Layer 8 of a small transformer language model trained on English Wikipedia (16 layers, counted from 0, width 64).
A neuron adds its activation times its output weights to the MLP's output. To switch it off is to set its activation to zero at one token and run the rest of the model.

Output weights of the MLP neurons that the questions are about. A number n stands for n times 0.0068.
n10: -31 3 -12 -32 5 34 -16 18 -4 0 -36 1 7 10 9 -23 -21 -11 38 -4 -3 0 5 58 11 15 -2 -34 9 -23 21 3 -8 27 -23 0 -20 -8 -23 -8 -4 7 -12 8 -24 2 39 -45 -10 12 33 6 6 12 -24 -9 -1 48 21 -17 20 -12 6 2
n15: -5 27 6 -25 21 5 -9 5 47 2 -5 31 -26 45 -2 35 -43 3 -7 -27 39 -22 -11 -7 39 -5 -4 -16 57 13 -53 -25 7 -47 -20 20 -35 22 -47 9 2 19 -12 -2 5 -18 27 52 -15 -17 10 -8 -17 16 -15 -70 -42 13 18 -30 31 21 68 -4
n18: 32 -42 17 -10 5 18 1 42 37 -26 18 5 21 29 -3 -27 -35 19 9 -11 -8 -5 29 4 -5 27 -17 -43 -6 1 -16 2 -12 43 8 0 29 -66 -3 -28 9 -1 -58 -21 2 11 29 -46 -41 27 31 3 -18 11 1 2 -28 -33 35 23 8 7 -10 11
n52: 17 -65 -13 23 -5 -9 24 21 10 -1 -3 32 -22 -28 -41 -46 -16 11 -16 0 9 -7 34 5 -7 0 -15 19 -24 -8 1 -28 -31 5 42 31 7 56 15 -31 -13 -71 -3 20 0 24 -15 16 -6 12 -18 19 18 28 13 50 6 19 19 -3 10 -14 -6 -30
n58: 5 23 -7 19 23 -11 -28 -38 -5 5 43 19 20 -21 -14 -9 -21 -3 -4 12 21 -5 13 -20 -1 -3 0 17 -73 -19 -7 10 11 20 51 -18 -20 -16 19 6 -11 -9 -42 -7 7 -3 -3 -34 -1 -10 -33 -8 -10 23 37 19 14 -20 -40 5 13 2 29 54
n63: -12 0 9 -28 -4 23 -42 29 11 -33 6 40 -48 27 -20 49 26 7 72 -3 -76 -51 24 -19 -63 -7 -8 -25 29 5 20 2 9 2 -5 -9 30 0 12 -3 -38 6 -33 43 45 -59 64 -78 0 -24 9 -8 19 -38 1 -23 -8 1 4 -13 20 19 44 67
n74: 34 -36 6 30 20 -20 -31 27 13 -49 1 -6 -4 -10 -4 -3 -69 24 26 41 -19 -10 -21 -29 34 -14 5 -9 20 -1 -5 45 -13 -8 -13 30 -14 -39 2 -2 8 -1 -53 41 -10 5 3 16 9 10 47 -14 -13 -45 2 -7 -7 14 11 60 20 21 -39 -16
n78: -49 -24 63 -11 6 14 -2 -18 44 7 21 3 13 -3 29 1 -15 -20 -10 -13 19 14 -23 13 16 26 2 -15 -23 9 14 19 -20 2 26 30 -10 -33 -19 -3 -14 -8 39 -20 -8 38 -18 19 39 -14 -17 -50 16 -4 30 -10 -13 -27 -22 25 -21 35 -13 -10
n96: 6 -18 -3 -25 23 1 8 -39 -36 -17 -14 2 -38 25 10 -2 -1 -22 5 2 33 9 49 -6 -8 -24 -12 57 -5 -34 28 6 2 -20 -7 4 -31 -3 -24 -15 13 15 18 3 23 -7 11 -8 36 0 8 -45 -14 28 -8 -12 -39 39 1 -3 -7 13 35 12
n105: -7 -20 5 -42 17 -8 -2 -9 43 24 -3 -5 -1 22 3 -11 0 26 41 -28 -1 -18 -31 45 10 -6 13 -9 6 -5 -20 22 -6 7 15 -15 -25 33 10 -5 -36 -25 -22 24 -17 -9 48 -27 13 -6 -37 -7 3 -11 2 11 -18 -15 -35 31 17 22 6 -2
n106: 0 30 6 5 28 17 -9 17 -8 18 -17 33 4 -33 -35 -18 -16 -2 -16 -39 -30 34 -7 -5 38 16 -4 42 -7 11 -31 24 -16 5 -1 -53 -32 -7 -46 -5 11 -25 47 -23 -66 -6 -6 11 11 -48 28 -9 17 11 15 -26 41 6 43 -4 49 44 -28 -16
n109: -54 -24 36 -16 -31 -17 52 69 -20 7 -2 -11 20 -34 -7 -7 6 -11 16 19 -5 15 12 -14 -34 30 15 86 19 25 1 -36 -31 53 -28 -70 7 -17 13 12 -18 -43 -47 -10 6 -25 48 18 -58 17 20 -15 42 -50 15 28 -24 50 30 -47 -12 10 -19 -41
n118: 32 -11 50 -46 -5 43 -23 -7 25 -15 36 41 13 34 -24 -11 26 3 -10 2 -55 -36 1 11 41 -4 -2 22 -18 71 -53 19 0 1 -24 -28 3 -13 -35 -44 41 17 13 9 11 -41 18 -5 14 -4 -43 -35 -16 15 -3 -39 1 -27 34 -11 25 40 -11 -46
n159: 37 -17 33 4 -16 12 -55 41 0 -21 41 20 8 -34 10 -28 -87 -17 -26 4 43 -2 5 -6 48 27 11 18 20 -30 16 -4 -25 95 -25 -26 18 -41 -31 -7 -11 56 4 -3 3 -16 40 -19 6 8 2 -27 32 28 57 -53 -29 0 -61 -25 -15 38 -14 2
n160: 28 22 8 4 19 -1 9 37 14 4 -8 -2 1 -8 -9 3 -12 -22 1 1 12 -14 16 1 -34 21 5 6 -18 17 -2 -32 -5 -1 19 37 25 -26 -20 40 -62 -30 -20 -4 6 -1 16 16 -25 -15 19 6 -10 -4 6 -7 0 -4 40 -8 -12 16 -14 -18
n163: -31 -18 -38 11 1 9 -15 -29 37 -21 12 -24 28 -4 -11 14 -12 15 -28 51 5 46 14 -15 5 -8 -35 -15 -23 -8 7 -15 -32 4 4 20 11 -9 4 23 9 4 -29 4 18 12 -5 3 -21 20 -13 5 -2 -9 31 18 20 -24 30 82 -4 -38 -52 22

Each question names a token from some text and the token that comes next. It shows the activations a of the neurons there, in the order above. A number n stands for n times 0.029.

Then comes g, the gradient of the next token's log-probability with respect to the MLP's output, scaled to length 1. A neuron's effect is roughly proportional to its activation times (output weights . g). A number n stands for n times 0.0054.

" D", then "is"
a: 0 -3 -5 28 -6 -3 18 -5 -1 0 -1 0 0 0 15 0
g: -13 -28 18 -41 37 12 1 25 -15 10 6 -25 -2 11 28 2 9 -20 25 7 -19 -23 34 -16 -15 0 10 -20 -24 7 -1 -5 41 -19 29 36 14 -4 1 -54 -34 -43 -44 -5 20 -16 38 25 5 14 -37 4 -26 28 -7 -21 11 -7 -4 11 -8 49 33 -8
Which neuron, switched off, lowers the next token's probability most? n160

".", then " A"
a: 0 41 0 0 0 0 -1 0 0 -5 44 0 0 0 -2 -1
g: -8 27 -20 -11 -18 29 -15 9 -16 -8 -11 -10 18 3 1 -17 1 8 -11 1 52 -37 -5 36 30 48 -14 22 -43 -9 -12 0 -14 -49 57 25 -1 6 2 -31 25 -9 0 -8 -28 -24 6 34 29 -20 27 0 -17 26 -25 -28 -10 0 8 -19 32 30 -15 -29
Which two neurons, each switched off alone, lower its probability most, in order? n106, n15

"ab", then "ah"
a: -1 0 -5 0 0 0 0 -6 0 0 0 0 0 0 -6 -4
g: 6 -19 8 -33 -23 34 26 -7 0 21 -17 7 -2 -43 0 14 3 -5 14 5 -14 -21 17 1 30 -54 -9 2 6 -23 3 -11 -5 21 -18 30 -54 37 -18 -26 28 22 13 15 -26 27 9 -22 -8 -3 9 -1 -62 10 -18 -2 42 42 -25 -9 1 19 47 8
Which neuron, switched off, lowers the next token's probability most? n160

" W", then "al"
a: 0 -5 -5 -5 0 0 0 -4 0 0 0 -6 -2 -1 -1 -1
g: -34 73 -20 -1 7 34 -4 -50 4 -8 -11 -3 16 19 -7 6 -37 -34 6 -20 -3 16 -20 40 -1 -8 -15 -12 13 38 -10 9 17 -29 -7 -11 -13 9 29 -7 -1 3 -35 -22 11 16 -22 12 -2 -26 22 43 -29 0 -30 3 -19 15 42 45 -2 -9 -14 29
Which two neurons, each switched off alone, lower its probability most, in order? n109, n52

" form", then " of"
a: 6 -6 20 0 0 0 0 -6 -4 -4 -2 -6 0 -3 -1 25
g: 17 -29 29 -24 -34 -22 -20 66 8 0 11 15 11 -19 -23 2 1 2 -5 -28 -5 3 37 -38 1 43 10 35 8 -13 -13 23 18 -27 -19 -9 -32 4 36 22 12 -41 0 -29 37 22 -3 -6 -7 13 30 0 -19 -4 -22 20 30 -24 -15 -3 -54 0 17 5
Which neuron, switched off, lowers the next token's probability most? n18

"ist", then " Ch"
a: -1 27 -4 -6 0 -1 -3 -2 -1 5 0 -1 0 0 -6 16
g: 8 -18 -2 6 32 -2 -11 -15 22 -2 -12 -18 22 -46 -21 10 -18 9 4 -28 48 -8 51 2 64 -8 -21 11 6 1 -15 22 -17 -7 -7 -15 17 8 -9 -8 -11 42 2 -9 1 15 -67 53 42 10 -35 -1 1 -25 -6 10 -13 -7 8 -30 -8 -25 1 21
Which neuron, switched off, lowers the next token's probability most? n15

"|", then " 17"
a: 0 -3 -2 -1 -6 -5 0 -2 -1 -5 -4 -3 3 -2 -5 0
g: -28 -23 -26 -25 -10 27 3 -50 -30 18 15 -14 -3 -5 16 37 -19 -39 27 23 22 7 -20 12 10 -64 -24 -39 3 30 27 15 -11 7 0 -2 5 18 26 22 -17 -11 -3 6 42 12 64 -20 1 28 18 -12 -6 0 8 25 -2 3 -10 -7 -19 -36 11 -13
Which neuron, switched off, lowers the next token's probability most? n106

" gr", then "ound"
a: 2 -1 31 0 -2 0 0 66 -4 -4 3 -1 0 -2 0 -2
g: 33 -7 79 18 -37 2 27 -27 -13 -17 10 12 28 -7 8 -27 16 27 -9 41 2 8 -30 -9 -24 -28 -38 -24 3 -14 -5 31 -26 13 -34 -21 16 8 -4 -2 -25 -8 -13 -18 -7 2 32 -4 15 11 -27 -18 11 11 2 10 14 -44 6 15 -16 -8 45 36
Which neuron, switched off, lowers the next token's probability most? n78

"\n", then "==="
a: 0 1 0 0 3 -4 0 -4 0 -2 42 -3 0 -4 -1 32
g: -3 -47 -44 -1 -2 -6 9 -10 -3 22 4 -16 2 35 -41 18 -27 -3 16 19 -10 -38 20 16 3 -19 -16 -49 -18 7 17 -31 -17 -45 -10 10 -8 35 21 14 24 10 -40 17 12 32 45 2 15 24 14 4 29 -10 -15 -44 5 28 33 4 -17 0 -5 33
Which neuron, switched off, raises the next token's probability most? n106

"ical", then " t"
a: -2 0 -1 -1 -3 0 -1 0 0 32 0 -6 -5 0 -2 8
g: -15 10 43 11 1 9 -22 -29 -15 39 -8 16 -8 -1 9 -7 -9 -12 -16 -8 28 32 4 33 26 -24 -9 -50 -9 -15 -8 0 -14 -7 -10 8 15 -3 11 1 35 43 33 2 -16 5 -67 6 -47 27 -3 -39 -36 12 33 2 0 -34 5 16 -31 38 15 4
Which neuron, switched off, raises the next token's probability most? n105

"h", then "il"
a: -5 -2 -3 0 -2 0 -5 -1 0 -4 0 0 0 -2 0 -1
g: -68 64 -8 1 0 -20 0 -18 28 21 -7 10 9 -6 13 38 -8 -8 5 -29 9 1 -21 -36 8 -11 59 -11 8 13 7 29 12 -2 -11 5 -17 10 -10 15 -6 -10 25 13 13 -18 25 -16 42 13 22 -11 31 9 -31 -40 -46 -23 -18 2 6 -36 1 -18
Which neuron, switched off, lowers the next token's probability most? n18

"ct", then "n"
a: 0 -4 0 19 0 -6 -4 0 -1 -5 0 0 0 0 -4 7
g: -2 -19 -34 27 15 -16 50 -1 -15 15 -43 -4 26 19 13 -33 16 -18 4 -2 31 -35 13 -23 9 28 -20 14 -2 -24 -17 -1 4 29 31 -10 -11 24 -2 40 -45 -38 -6 11 -37 -14 -22 1 -5 -30 0 62 31 3 14 37 4 -32 -4 11 -12 -11 9 -3
Which neuron, switched off, lowers the next token's probability most? n52

"if", then "ied"
a: -3 -3 -6 0 -5 -5 0 -4 0 9 12 0 -1 49 0 -5
g: -1 5 13 -3 -25 8 6 -23 -28 -62 -3 1 36 10 31 16 17 9 -9 -44 14 -35 18 -2 -11 33 -27 33 -26 -2 2 -1 39 -2 -6 27 6 -20 -6 -19 4 -37 -5 30 -68 15 -5 -1 15 15 13 -20 0 39 53 -3 -27 12 -18 -5 16 -11 18 4
Which neuron, switched off, lowers the next token's probability most? n159

" l", then "og"
a: -1 -5 -1 -1 -5 -4 94 28 -5 -4 -5 -5 -5 -2 -4 0
g: 4 10 -13 2 26 -24 -55 -6 -8 16 -8 -23 -17 38 5 -24 -12 17 2 -18 -37 -28 -29 6 8 -33 38 42 2 29 -9 -28 3 -25 62 -4 -11 19 5 0 11 16 -4 7 -13 41 -12 -17 -15 20 -5 14 -33 -60 9 34 12 24 21 -10 -7 11 9 23
Which neuron, switched off, lowers the next token's probability most? n74

" per", then "form"
a: -4 0 -6 -6 36 36 7 0 -4 -6 -3 -4 -4 -1 21 -4
g: 10 11 -27 7 -6 -18 -24 9 30 -7 41 22 13 -16 -32 45 -1 31 7 0 -42 -43 27 20 -5 -19 -43 25 26 7 -14 27 33 17 5 20 20 7 4 6 -36 15 9 -8 -17 12 -2 -3 -26 -32 4 -24 -11 -23 -26 -18 12 -51 -16 -11 23 54 11 -14
Which neuron, switched off, lowers the next token's probability most? n63

" in", then " a"
a: -1 -2 -6 0 30 -5 -6 -3 0 4 -1 1 66 -5 -4 1
g: -26 -11 14 1 -8 17 -25 17 11 9 4 -43 -6 2 39 -40 -2 4 -18 -3 11 -15 -18 -1 50 37 -50 21 -10 -18 19 32 -35 -12 25 0 13 13 55 16 -18 -38 -26 -16 -1 16 41 47 -22 1 6 -1 -26 -13 14 25 -21 -2 0 -2 -26 12 14 -33
Which neuron, switched off, raises the next token's probability most? n118

"fore", then " in"
a: -5 -6 -5 0 16 0 -2 -1 -1 22 -1 -6 -6 -5 -2 14
g: -42 4 -18 -2 -41 -7 -13 8 -4 24 29 -26 -8 65 -15 -24 16 -36 -34 4 -10 19 7 8 16 8 48 38 -14 0 -16 1 4 34 -1 7 -5 20 -14 8 13 -13 -46 -22 3 -13 -4 -23 40 39 -7 -14 22 -14 23 4 37 -9 24 -3 -13 8 -29 -44
Which neuron, switched off, raises the next token's probability most? n109

" s", then "uch"
a: -6 10 -6 0 8 0 -3 -2 -2 0 -3 -6 0 0 -4 0
g: 16 36 2 -19 -29 14 20 45 -24 -2 -8 -40 -54 9 14 5 11 8 24 3 10 -12 42 -26 16 0 12 -11 49 -6 3 -46 -1 -15 0 -42 -36 8 10 2 8 11 41 13 -23 7 -11 -15 34 -24 -6 -2 38 -47 3 -16 -1 37 -34 -17 4 4 11 -2
Which neuron, switched off, raises the next token's probability most? n58

"art", then "ure"
a: -4 0 -2 -3 -3 -1 0 -3 -1 -3 0 -4 0 0 0 -6
g: -31 2 7 4 -51 -23 -14 -16 -45 49 -11 43 -14 7 21 -23 10 5 -14 16 17 -6 4 19 34 -20 -4 42 6 -1 17 4 8 46 1 9 31 -5 -25 -28 24 -17 33 -2 -8 -1 13 -30 -26 -3 -2 -52 -30 -17 37 -28 -9 20 15 -13 40 -11 0 -3
Which neuron, switched off, raises the next token's probability most? n109

" s", then "l"
a: -1 56 -5 0 55 -3 15 0 -1 0 -1 -3 0 0 -5 0
g: -4 7 21 -4 11 21 14 -3 10 43 -6 15 1 -8 6 -11 12 -1 -18 6 30 8 -3 -39 -22 27 -38 -6 -40 0 0 27 25 4 -2 52 8 1 27 -12 -78 -10 -1 -45 -9 -8 4 4 -5 -10 -54 16 38 25 -29 7 20 -21 -5 13 27 15 -22 -32
Which neuron, switched off, lowers the next token's probability most? n58

" were", then " "
a: 19 -3 -6 -1 -3 -6 -2 -3 -5 -1 -5 50 -6 0 -2 63
g: -36 17 -45 31 -3 37 2 1 9 20 -8 12 40 26 -13 2 -32 12 13 -13 -37 12 5 0 -2 3 -5 1 5 -16 -5 -39 -4 9 -32 10 -16 17 49 30 -18 45 -5 0 -13 -26 -16 -10 1 49 19 20 -14 -14 -9 -50 -35 1 52 -13 16 0 -34 0
Which neuron, switched off, lowers the next token's probability most? n163

"s", then "."
a: -6 -4 -1 0 -5 0 -3 0 -3 -6 0 -4 0 0 2 -6
g: 4 -4 -23 -20 -46 7 8 -20 23 6 -17 26 12 20 -14 -21 48 -10 -8 -12 25 40 -6 28 -4 -42 41 -10 -7 -44 -38 17 8 16 29 -13 20 -20 -24 -26 -3 19 3 13 -21 15 61 2 3 27 -39 -12 8 -24 18 10 25 -26 5 27 -7 -29 -21 -4
Which neuron, switched off, raises the next token's probability most? n105

" of", then " col"
a: -1 7 -5 0 -1 -6 -5 0 0 44 -6 8 34 -5 -6 36
g: 39 14 18 9 -23 -48 -38 -16 -58 -20 28 1 -24 24 25 -5 -18 7 -22 -12 5 -14 -7 7 -21 10 -25 -1 -7 25 -22 -15 -9 3 28 9 -32 31 28 11 -2 -16 -29 41 16 10 -32 -6 5 2 -23 -5 -5 50 26 4 -9 28 20 11 -22 -22 50 25
Which neuron, switched off, raises the next token's probability most? n118

"+", then "1"
a: 25 0 -2 -1 -3 0 0 0 -1 4 0 -1 0 -4 0 0
g: 5 -12 25 26 -2 38 9 5 -58 -14 -27 -79 -2 43 21 3 5 -34 -8 3 0 -38 -8 22 -7 18 -36 3 0 6 31 7 -1 1 -23 12 3 -7 5 0 -19 -14 41 41 1 -4 -22 -12 20 20 42 6 -31 6 -41 7 -10 9 6 -15 26 22 -20 6
Which neuron, switched off, lowers the next token's probability most? n10

"ov", then "an"
a: -3 -6 -4 0 0 -1 0 3 0 -2 0 0 0 -6 0 5
g: -15 35 25 -16 -28 -16 -22 -44 22 -22 -15 1 9 40 -25 13 8 -7 24 20 2 -39 1 18 -19 -43 -29 -6 -1 -13 24 5 -16 -45 -6 -11 12 4 -12 24 26 -1 -13 -44 22 -1 7 2 43 -2 0 3 -1 46 25 -6 27 -13 58 -13 38 -6 -10 -27
Which neuron, switched off, lowers the next token's probability most? n159

" of", then " cl"
a: -3 -6 -6 0 -2 -4 -2 0 0 32 -1 -2 36 -6 -2 -4
g: 34 -20 3 29 4 10 -12 -30 -56 12 -14 -31 -44 33 45 -22 -9 7 -6 7 9 -28 10 31 18 7 -21 -9 6 24 -30 -31 -39 -3 10 -2 1 26 44 -7 -7 -5 1 64 13 -1 -5 -7 -1 -1 -23 -7 6 26 39 15 -37 -20 10 6 -10 -26 26 -14
Which neuron, switched off, lowers the next token's probability most? n105

" m", then "ost"
a: -2 10 -6 0 11 -2 25 32 0 -1 3 -6 -1 -2 -5 0
g: 3 -11 -6 26 -9 -30 -17 29 5 -77 -10 -44 -12 -35 -2 -4 -28 2 37 5 -11 -2 -27 -13 -11 -15 9 -25 43 9 21 31 17 16 -5 -23 1 -4 -20 7 21 8 42 4 52 2 22 14 -19 26 -28 -3 -41 34 -22 16 -1 -12 3 -2 19 25 0 21
Which neuron, switched off, lowers the next token's probability most? n74

"h", then "y"
a: -6 -6 -5 0 -5 -1 -4 -2 0 -3 -1 0 0 -1 0 -6
g: 50 -19 2 15 4 -1 48 57 -4 -15 -21 -51 2 0 7 6 29 -5 -9 19 -28 27 -8 -7 6 32 -13 18 -4 -6 -31 -40 0 66 2 4 -16 -7 -20 46 -4 5 2 28 -27 -10 -27 2 14 16 -2 8 7 -22 -51 -3 3 -12 -9 -33 1 -13 13 -19
Which neuron, switched off, lowers the next token's probability most? n58

".", then " I"
a: 0 31 -2 0 -5 -2 -5 0 0 4 70 -6 -1 -5 -6 24
g: 18 2 -23 17 -7 17 22 20 29 -3 8 -2 40 -52 -8 -27 9 4 -32 11 29 14 -25 -7 22 -40 -71 9 -55 -20 21 8 3 8 6 19 12 -16 -19 0 11 14 -29 -48 6 2 15 1 -13 37 4 -17 -19 14 -45 20 22 18 25 0 16 15 5 5
Which neuron, switched off, raises the next token's probability most? n15

"ong", then " con"
a: -1 -2 -6 -5 40 0 -1 0 -1 44 0 -5 -3 0 -3 1
g: 19 -10 28 21 24 -20 0 4 -5 11 -4 21 -84 12 2 28 -14 -8 -23 -33 17 31 2 -3 -14 -19 -7 -7 -22 8 -45 -15 34 18 13 22 -2 20 31 5 -4 22 -45 8 41 27 -44 9 2 13 -37 -27 -9 -12 -1 -10 -34 9 30 15 12 -22 9 12
Which neuron, switched off, lowers the next token's probability most? n58

"r", then "ast"
a: -2 -4 -6 0 0 -1 0 -5 0 0 -3 0 0 -1 -4 -1
g: 35 20 -10 -39 -17 26 -21 10 19 -33 42 -3 -9 -62 37 2 2 -13 34 -14 12 33 5 20 -59 10 -8 3 8 -2 6 3 8 47 -11 6 -13 -27 3 13 13 -8 -10 21 -10 1 -27 -8 -2 10 36 0 -8 -30 -5 -26 54 -24 -38 0 -17 8 -11 19
Which neuron, switched off, raises the next token's probability most? n18

" s", then "ign"
a: -2 28 -5 0 1 -2 -1 -2 0 0 -6 -3 -2 0 -6 0
g: -28 -8 8 8 -18 -18 -18 12 17 27 19 31 51 -18 -54 -18 -12 17 -36 -38 -18 -3 -14 -20 35 24 47 -3 -3 14 -31 -40 -2 7 25 15 2 9 -17 17 -17 2 -8 2 16 -19 13 17 25 35 10 7 -24 2 44 10 -63 -23 15 -6 -5 -7 13 -8
Which neuron, switched off, lowers the next token's probability most? n15

"age", then ")"
a: -6 0 0 -1 0 0 0 0 25 -4 0 -1 0 0 -4 -2
g: -41 -32 -3 28 -11 17 -3 -10 15 9 39 -24 -28 18 9 2 22 -6 -15 2 53 7 37 -3 -40 0 -8 10 5 -32 -13 20 35 -27 -20 10 15 3 7 -26 12 -46 -5 -2 34 11 -7 44 16 -6 12 25 -40 -21 -29 -35 -4 -4 49 11 -37 11 -8 -5
Which neuron, switched off, lowers the next token's probability most? n96

"al", then "id"
a: 1 0 -4 0 -3 -3 -1 0 0 3 0 -2 -2 0 0 -6
g: -24 -7 -30 15 17 -20 5 3 9 7 5 17 1 43 4 31 -12 -25 47 -4 -22 -35 -10 10 -8 -25 20 -18 11 25 -7 45 55 29 40 39 -9 13 -13 -16 -13 -20 -22 11 4 19 -16 -30 2 -48 -13 -24 -29 7 -15 -17 13 -40 12 -4 -9 -5 49 -20
Which neuron, switched off, lowers the next token's probability most? n163

"ur", then "ther"
a: -6 0 -6 0 0 -4 0 -4 -1 -4 0 0 0 0 -4 -5
g: 15 7 21 -11 0 -10 17 -7 3 6 -7 29 -7 -9 -25 -3 22 5 12 55 -1 4 -8 -13 3 -11 10 -22 -4 -27 -38 -69 37 -9 26 -38 -13 -13 -58 -28 19 -25 15 13 -9 15 6 -7 20 -6 -22 -4 19 29 0 -4 -7 11 -1 -28 -8 61 51 20
Which neuron, switched off, raises the next token's probability most? n63

"act", then " with"
a: -2 -2 -4 -4 0 0 -1 0 -1 -6 0 -1 0 0 -1 31
g: 7 -3 -11 -5 35 14 10 8 -26 -2 0 6 37 -11 -6 -52 -16 30 -1 1 -1 -41 1 -34 35 30 0 54 -17 33 -10 34 -9 -1 -28 -7 -17 23 -42 -22 -28 -8 1 34 9 2 -25 46 -42 -36 25 7 -11 2 4 -15 29 9 -11 -23 -17 4 22 27
Which neuron, switched off, raises the next token's probability most? n163

" have", then " been"
a: -6 6 -3 -1 -6 -2 -6 0 -1 2 -2 47 0 0 0 -6
g: -11 -31 47 12 -11 -31 -28 -1 -5 34 -45 16 6 5 -33 6 26 -7 5 42 2 2 13 22 11 -41 18 37 24 -24 10 9 -35 0 9 -21 -4 5 -25 21 -1 -25 18 11 58 -13 43 -14 -28 17 -8 7 -18 18 -3 -34 -16 -17 -18 -39 10 -18 29 11
Which neuron, switched off, lowers the next token's probability most? n109

"e", then " that"
a: -6 -1 0 0 3 -3 -5 0 -5 14 -4 -1 -3 0 -3 -2
g: -7 -8 26 -17 -8 32 27 41 44 -13 23 8 -13 -18 49 -25 -17 9 -13 -6 -10 16 6 -8 7 31 -11 12 -6 15 46 -52 14 42 5 1 0 5 24 29 4 -24 4 -22 -8 8 18 -4 -20 -47 6 -37 -44 -34 -35 19 12 8 -20 -8 -37 -2 -17 -2
Which neuron, switched off, raises the next token's probability most? n160

" a", then " form"
a: -4 0 -5 0 18 0 -4 -6 -2 -5 0 -6 -4 -1 -4 0
g: 5 19 10 0 -19 4 34 57 -13 14 -35 -13 -31 13 22 6 2 27 -2 1 -12 3 -43 5 -17 -34 -6 -30 -7 -20 -7 -11 -12 -17 13 1 -35 -9 13 25 18 4 -31 -61 11 2 49 2 27 -3 33 14 34 -36 4 7 -4 34 -25 21 -17 3 40 -30
Which neuron, switched off, raises the next token's probability most? n58

" 18", then " May"
a: -2 0 0 0 0 0 0 -6 -3 0 0 -1 0 0 0 0
g: 3 -29 6 -6 -21 -2 19 11 17 -7 -43 -23 28 -60 12 17 -22 -24 7 -32 -6 -20 13 7 22 -11 -10 -14 -40 -25 43 -10 -24 -11 -39 7 25 -3 55 29 -10 -1 -4 -2 -11 19 4 -18 17 33 -11 -20 29 14 45 2 -6 0 19 14 -19 57 6 7
Which neuron, switched off, raises the next token's probability most? n78